Layer 5 of a small transformer language model trained on English Wikipedia (11 layers, counted from 0, width 128).
A neuron's activation on a vector x is GELU(weights . x + bias), where the dot is the dot product.

Input weights of the MLP neurons that the questions are about. A number n stands for (n - 500) times 0.00071.
n22 (bias -0.094): 406 498 370 490 378 587 592 305 467 501 613 559 403 365 387 536 499 555 855 574 493 478 398 546 473 484 561 485 631 502 506 494 561 443 423 425 502 477 600 517 543 448 233 518 491 464 493 366 362 381 543 544 576 504 524 517 535 503 554 552 446 423 404 443 562 421 506 294 484 675 464 474 544 484 485 336 370 532 589 457 411 432 653 550 474 613 513 761 529 655 444 573 570 358 441 680 623 559 568 467 503 546 397 396 626 598 547 444 517 439 524 456 442 602 393 580 569 434 564 463 382 309 437 679 381 445 634 638
n102 (bias -0.058): 518 292 543 548 438 741 393 541 635 357 397 614 450 468 488 415 449 316 652 521 567 338 594 366 529 241 537 358 672 472 446 664 543 269 797 548 612 408 561 511 804 456 574 526 305 877 430 464 526 361 538 487 487 904 383 702 487 459 461 532 356 312 538 295 447 448 404 631 467 592 349 347 622 246 408 551 288 263 605 465 572 495 485 210 454 464 562 484 593 730 247 579 507 655 582 269 536 270 511 581 525 305 738 527 586 493 529 573 814 356 683 474 765 657 373 371 427 342 24 404 419 611 531 472 619 815 317 424
n132 (bias -0.055): 329 684 573 456 439 615 462 691 482 517 763 717 477 188 447 627 544 701 613 613 382 618 393 574 654 426 464 409 316 510 572 513 513 545 613 317 673 544 715 651 355 393 520 532 558 738 730 728 593 396 522 462 376 388 620 584 331 458 506 617 759 558 433 489 421 390 477 647 492 441 397 224 569 382 310 531 639 580 517 480 430 324 710 631 301 251 467 621 587 407 499 572 222 467 548 461 320 352 677 754 505 640 388 337 526 513 482 476 621 699 538 358 329 585 652 439 487 471 374 429 379 613 512 435 635 693 323 489
n153 (bias -0.055): 635 404 594 441 246 537 490 411 354 469 641 312 358 682 667 699 915 562 555 429 362 396 435 384 586 142 445 389 490 524 476 423 602 454 523 506 670 677 436 630 524 476 548 380 665 662 858 511 545 137 480 506 724 565 602 804 619 654 453 373 492 801 615 417 602 512 324 642 378 436 520 474 503 218 636 424 258 494 374 318 517 512 654 586 371 447 833 478 472 532 320 519 532 584 466 449 677 306 693 498 608 745 389 425 508 474 480 513 596 520 532 250 461 539 535 423 402 702 483 434 266 662 575 614 417 557 532 458
n194 (bias -0.060): 772 416 447 225 602 694 583 543 424 556 310 487 395 280 648 307 443 660 479 437 412 671 776 640 608 495 337 318 759 613 222 638 629 134 432 609 524 394 352 829 578 401 794 366 501 492 532 618 760 290 426 618 344 567 776 712 648 314 616 552 757 592 340 313 617 414 338 697 384 667 351 543 588 332 591 355 327 446 407 527 493 493 376 461 450 320 453 734 569 618 344 562 244 598 699 665 360 454 446 759 457 548 515 388 580 553 379 705 882 457 551 351 589 563 371 593 274 327 305 530 541 554 155 439 395 605 514 303
n222 (bias -0.071): 320 439 532 537 532 623 644 456 338 299 393 340 515 544 573 741 662 318 735 891 366 299 383 467 477 539 673 257 202 523 283 533 642 522 749 470 367 435 500 477 440 485 457 392 491 483 424 511 336 460 423 505 577 608 462 407 331 619 521 318 576 534 815 734 597 307 511 499 702 494 259 424 653 594 290 375 363 500 469 563 694 298 576 474 732 452 422 624 448 656 364 502 719 677 413 544 307 400 470 539 565 462 480 382 480 281 518 752 555 454 302 506 589 578 460 447 588 534 412 586 660 552 461 457 457 499 793 770
n224 (bias -0.066): 373 816 695 375 694 384 472 437 415 224 530 564 298 626 749 550 579 752 627 642 591 356 380 735 452 349 501 328 303 541 274 391 513 500 472 370 652 583 631 672 727 269 660 228 472 587 452 123 371 523 562 487 327 576 389 633 441 609 545 439 630 564 340 559 98 363 566 352 306 530 436 472 756 455 652 570 514 436 532 296 750 258 690 355 328 318 610 576 436 848 646 730 489 391 389 749 445 431 512 624 366 572 579 560 312 358 645 519 948 606 635 465 339 720 504 295 225 425 309 405 382 488 558 290 660 455 648 510
n258 (bias -0.077): 342 362 387 400 470 622 569 676 385 620 479 588 490 561 419 345 584 525 585 284 571 310 355 378 591 38 550 563 426 583 482 619 687 469 323 463 501 354 425 499 812 123 598 391 305 618 395 406 515 517 469 491 434 615 885 507 452 345 348 299 549 693 413 397 353 503 519 386 418 863 424 389 480 307 523 721 395 525 553 341 603 498 524 395 230 439 386 561 423 611 391 719 627 759 792 549 580 374 620 371 455 466 456 622 622 793 877 715 540 572 326 657 574 214 673 426 631 600 490 748 705 316 480 207 502 630 653 493
n423 (bias -0.017): 680 525 224 727 388 444 428 555 544 373 634 314 559 321 634 804 633 657 562 589 357 591 616 581 543 309 521 556 464 611 489 509 535 519 428 599 281 475 591 631 298 436 666 409 402 371 563 752 373 450 634 513 263 491 559 600 359 658 387 735 620 494 221 343 490 479 657 480 504 640 459 371 508 633 501 651 353 392 488 329 596 598 443 627 517 451 662 402 497 505 294 372 715 503 808 562 682 374 568 572 594 649 616 480 731 265 355 420 438 574 551 720 493 578 441 625 591 402 650 636 605 523 296 459 482 738 464 349
n428 (bias -0.050): 587 346 444 605 642 609 219 646 589 561 592 489 533 550 567 358 364 573 505 442 367 279 431 517 674 510 602 321 548 493 489 471 313 365 643 409 473 589 600 578 597 387 406 679 699 391 411 284 377 287 702 668 152 547 464 653 543 456 532 321 651 710 836 379 533 474 389 389 490 620 582 509 433 305 281 407 453 588 394 619 285 362 559 365 310 436 560 426 391 662 529 595 457 448 521 233 704 380 527 648 437 616 472 406 444 727 688 420 444 557 348 407 596 438 449 496 645 666 526 522 527 502 644 580 336 776 627 349

Each question shows a token from some text and the vector x that enters the MLP there. A number n stands for (n - 500) times 0.015.

" 3": 465 490 478 548 441 364 519 357 457 523 497 504 500 471 568 507 364 495 618 461 556 393 460 428 410 525 607 462 488 416 490 413 387 454 570 538 486 546 525 490 486 539 475 553 474 486 479 510 430 418 511 430 482 415 479 471 461 523 553 549 463 457 469 456 556 487 578 468 546 498 536 630 456 527 503 405 509 490 630 539 573 531 555 566 531 722 378 492 547 580 550 580 486 453 426 478 536 749 530 569 551 565 464 583 527 622 494 332 332 371 435 455 548 489 521 393 518 489 531 564 508 440 619 522 412 453 505 452
Which neuron fires most, and how strongly? n22, at about 2.2

" regard": 674 484 483 405 505 453 490 545 481 452 589 501 447 442 243 565 554 499 580 436 555 595 554 627 464 598 322 395 575 441 555 540 469 430 460 476 552 344 551 508 567 566 643 507 433 383 453 554 451 625 385 464 576 463 477 413 492 503 424 497 421 375 367 577 631 550 429 480 394 520 420 562 611 514 529 506 468 533 597 400 548 656 480 499 573 728 505 610 553 465 358 443 481 485 596 555 523 606 431 492 498 453 563 500 489 591 518 448 404 454 537 495 508 498 537 455 438 403 481 392 578 461 449 531 509 408 412 489
Which of these neurons fires most? n194

" A": 491 537 578 533 504 531 443 500 482 480 415 533 548 513 482 426 496 460 585 479 439 528 586 483 486 501 461 527 519 297 535 425 446 480 557 474 485 533 515 546 394 497 464 532 448 571 470 509 585 468 553 403 474 451 443 492 491 339 560 448 432 484 438 493 510 587 463 457 485 562 580 543 462 399 621 459 536 465 487 527 447 390 443 517 463 814 424 515 501 532 490 495 495 559 415 452 524 760 529 545 461 521 542 521 440 576 600 304 477 463 540 492 526 560 410 419 605 590 518 469 435 337 685 529 529 454 496 457
Which two neurons fire most, strongest first? n428, n22

"==": 575 526 563 417 519 381 521 402 412 480 513 360 532 548 565 462 589 465 609 476 527 499 533 510 448 427 488 431 630 363 428 509 513 470 582 516 528 398 502 518 542 512 453 532 500 451 477 439 507 438 459 463 581 493 385 588 495 523 495 449 393 575 563 469 578 531 413 517 446 494 517 596 492 495 494 418 474 552 493 406 479 449 528 603 397 814 495 550 519 503 562 543 524 514 477 470 561 450 485 506 552 512 531 505 493 486 490 246 540 282 498 466 425 491 602 467 494 480 629 459 517 524 555 580 543 540 539 451
Which neuron fires most, and how strongly? n153, at about 3.2

"inal": 495 492 550 445 501 483 522 468 485 367 572 515 579 532 513 444 499 460 576 502 489 660 513 570 470 750 403 450 468 278 516 548 398 513 540 449 485 429 607 516 470 390 499 472 524 550 537 509 502 484 391 472 460 357 394 463 403 508 616 480 443 500 591 490 502 576 620 370 481 419 453 456 486 517 605 481 433 496 519 447 522 496 550 521 326 764 440 510 478 572 522 530 530 559 485 562 455 706 331 526 420 476 428 602 503 540 553 410 542 420 505 513 434 632 546 406 477 501 574 532 562 346 450 489 518 494 498 584
Which two neurons fire most, strongest first? n224, n22

" |": 477 621 586 509 418 519 457 416 625 423 495 448 585 435 529 519 466 559 579 562 577 585 579 557 495 581 516 476 551 310 482 524 434 504 488 527 463 536 574 511 492 466 577 573 543 487 496 491 515 481 491 397 371 339 444 506 493 473 547 451 546 544 529 548 524 521 489 412 419 573 459 488 534 443 603 437 476 508 543 529 556 495 455 551 538 708 526 478 517 498 535 569 523 430 401 489 495 554 498 539 474 494 558 529 366 544 561 142 296 335 565 510 509 539 509 417 460 436 587 526 458 469 459 488 516 565 499 475
Which two neurons fire most, strongest first? n22, n428

" vocals": 506 543 443 450 465 514 545 526 531 559 467 475 449 509 349 439 490 549 560 471 477 581 593 431 429 570 417 471 620 422 584 523 479 410 418 498 427 515 517 486 189 526 553 415 516 521 545 531 561 615 424 490 604 435 529 417 553 527 536 573 566 426 441 584 540 544 432 532 438 571 429 468 456 617 414 479 543 602 617 431 631 463 499 581 565 739 374 471 429 527 488 376 579 425 495 568 498 731 449 566 473 516 471 494 604 518 322 383 372 437 481 451 499 511 502 409 445 512 625 526 562 502 357 454 453 567 534 492
Which three neurons fire most, strongest first? n423, n22, n194

" best": 487 548 478 431 550 484 478 457 455 543 568 513 491 395 378 477 556 517 573 590 459 549 649 415 430 543 508 403 483 316 622 451 440 533 573 579 519 437 541 478 344 568 469 514 440 473 421 494 434 526 344 465 476 450 507 473 485 544 512 533 495 463 540 585 451 580 492 437 481 471 541 384 537 551 486 476 526 522 607 499 550 484 452 568 489 847 416 508 375 562 546 581 569 566 408 465 339 683 484 623 514 457 517 442 636 570 470 466 338 394 438 471 557 563 439 324 544 531 538 553 590 498 454 431 459 431 515 470
Which neuron fires most, and how strongly? n222, at about 1.5

"-": 479 545 551 485 441 463 484 388 517 489 518 496 530 643 468 451 505 457 587 506 504 529 480 533 422 530 502 471 492 319 486 499 471 463 487 555 505 494 567 415 504 507 463 586 588 529 390 500 460 553 575 484 511 528 443 549 543 478 615 384 442 462 558 426 529 543 555 419 369 504 462 549 482 547 543 486 552 517 515 481 565 355 456 478 376 745 491 545 373 490 507 558 594 551 478 473 476 654 419 506 433 457 625 589 492 549 593 197 445 416 527 601 503 582 506 392 470 482 461 442 489 447 679 486 475 443 443 566
Which three neurons fire most, strongest first? n224, n22, n428

" –": 489 528 465 613 469 535 457 449 580 489 481 478 470 515 468 464 451 463 576 456 496 606 498 460 471 437 543 607 524 275 623 516 511 476 384 428 438 587 536 428 284 593 584 564 490 490 452 506 456 584 480 480 497 403 473 512 501 606 540 510 562 480 479 530 530 508 520 507 434 541 437 394 492 474 409 529 534 470 579 514 524 513 519 501 411 758 403 479 447 488 546 547 554 507 488 396 534 709 525 505 488 428 440 523 561 582 465 212 473 401 448 594 469 551 434 477 580 524 578 481 573 492 548 460 512 560 467 515
Which of these neurons fires most? n423

" bass": 459 514 385 452 487 494 539 543 531 527 464 481 458 511 367 422 493 538 571 427 471 599 591 400 417 556 442 521 564 395 556 507 485 459 483 521 448 505 438 513 259 532 487 435 497 501 539 533 535 657 388 472 556 330 586 436 471 503 560 496 580 535 422 524 450 596 516 432 461 589 415 408 494 551 438 494 522 601 657 416 585 490 532 598 501 776 401 461 434 600 498 494 560 530 523 467 472 746 450 556 493 475 510 551 677 521 355 425 353 424 482 499 490 510 502 422 476 487 570 535 656 392 426 432 461 522 508 541
Which neuron fires most, and how strongly? n423, at about 1.1

"=": 576 549 599 540 452 510 553 458 402 542 586 415 519 650 472 530 575 472 573 411 443 559 529 437 526 401 445 488 501 359 543 384 497 552 491 444 474 571 495 400 551 533 462 563 445 549 531 454 514 560 470 435 535 501 517 487 477 428 489 591 519 491 509 492 520 526 580 525 425 456 585 467 510 548 551 434 592 450 574 544 431 481 424 421 426 782 525 536 545 458 560 487 451 460 415 416 552 738 382 459 482 535 595 463 472 511 500 268 405 293 498 514 478 548 527 440 627 532 438 448 474 462 587 606 518 419 432 448
Which of these neurons fires most? n22

" Main": 505 607 475 452 465 435 489 488 460 439 493 557 519 444 350 456 427 512 597 476 528 454 529 468 476 442 586 541 540 327 624 533 514 296 435 626 491 457 533 542 516 472 460 560 342 554 478 508 425 549 445 493 489 388 513 338 595 505 532 401 544 432 464 547 559 493 523 455 512 638 523 555 481 537 454 465 506 505 575 514 600 527 416 394 542 750 434 506 591 562 536 530 528 508 401 451 487 755 468 433 441 485 482 638 493 580 639 436 473 378 433 478 519 451 524 420 506 537 628 549 516 361 507 448 521 458 548 478
Which neuron fires most, and how strongly? n258, at about 2.3

"me": 520 445 549 438 487 511 494 477 426 513 429 477 556 433 384 531 414 500 573 598 455 601 489 572 533 703 584 514 423 339 570 515 461 524 500 528 498 437 463 414 436 610 476 490 387 478 556 491 418 498 466 459 520 490 463 490 439 434 627 420 522 470 459 615 547 536 589 430 571 456 537 382 542 550 577 492 536 481 492 570 546 508 370 573 503 767 404 454 369 628 539 473 473 401 473 507 421 807 418 588 488 419 450 477 507 433 507 420 334 408 459 455 513 594 512 403 520 506 584 625 521 424 527 494 463 548 556 499
Which of these neurons fires most? n222

";": 552 424 461 530 465 522 553 495 499 477 525 541 432 459 456 476 553 491 572 437 500 547 588 577 460 532 415 514 550 400 615 476 505 530 479 514 492 474 505 492 392 491 481 417 460 420 393 506 503 557 513 390 530 358 473 481 430 477 469 507 529 562 456 449 486 588 557 469 492 504 541 451 524 376 451 569 583 509 669 441 489 421 551 596 496 750 507 518 601 391 501 449 465 444 459 443 465 717 498 545 469 532 441 595 498 522 479 149 491 475 522 514 506 623 502 478 460 493 622 478 593 525 526 566 519 449 480 489
Which two neurons fire most, strongest first? n22, n423

"ed": 438 584 457 403 563 380 450 416 579 457 511 456 419 366 462 557 509 598 608 549 594 580 458 572 407 685 437 457 493 351 471 526 517 451 480 491 563 355 497 490 494 452 523 510 582 486 483 511 610 573 481 410 460 464 427 505 501 508 486 462 545 518 387 567 566 521 467 479 450 442 524 595 554 469 525 553 508 467 543 374 527 512 548 479 567 792 490 496 533 527 503 474 437 537 483 617 479 632 383 587 419 443 550 516 366 614 462 440 455 507 516 523 522 619 471 379 412 442 576 293 506 499 470 526 583 486 483 425
Which neuron fires most, and how strongly? n224, at about 2.4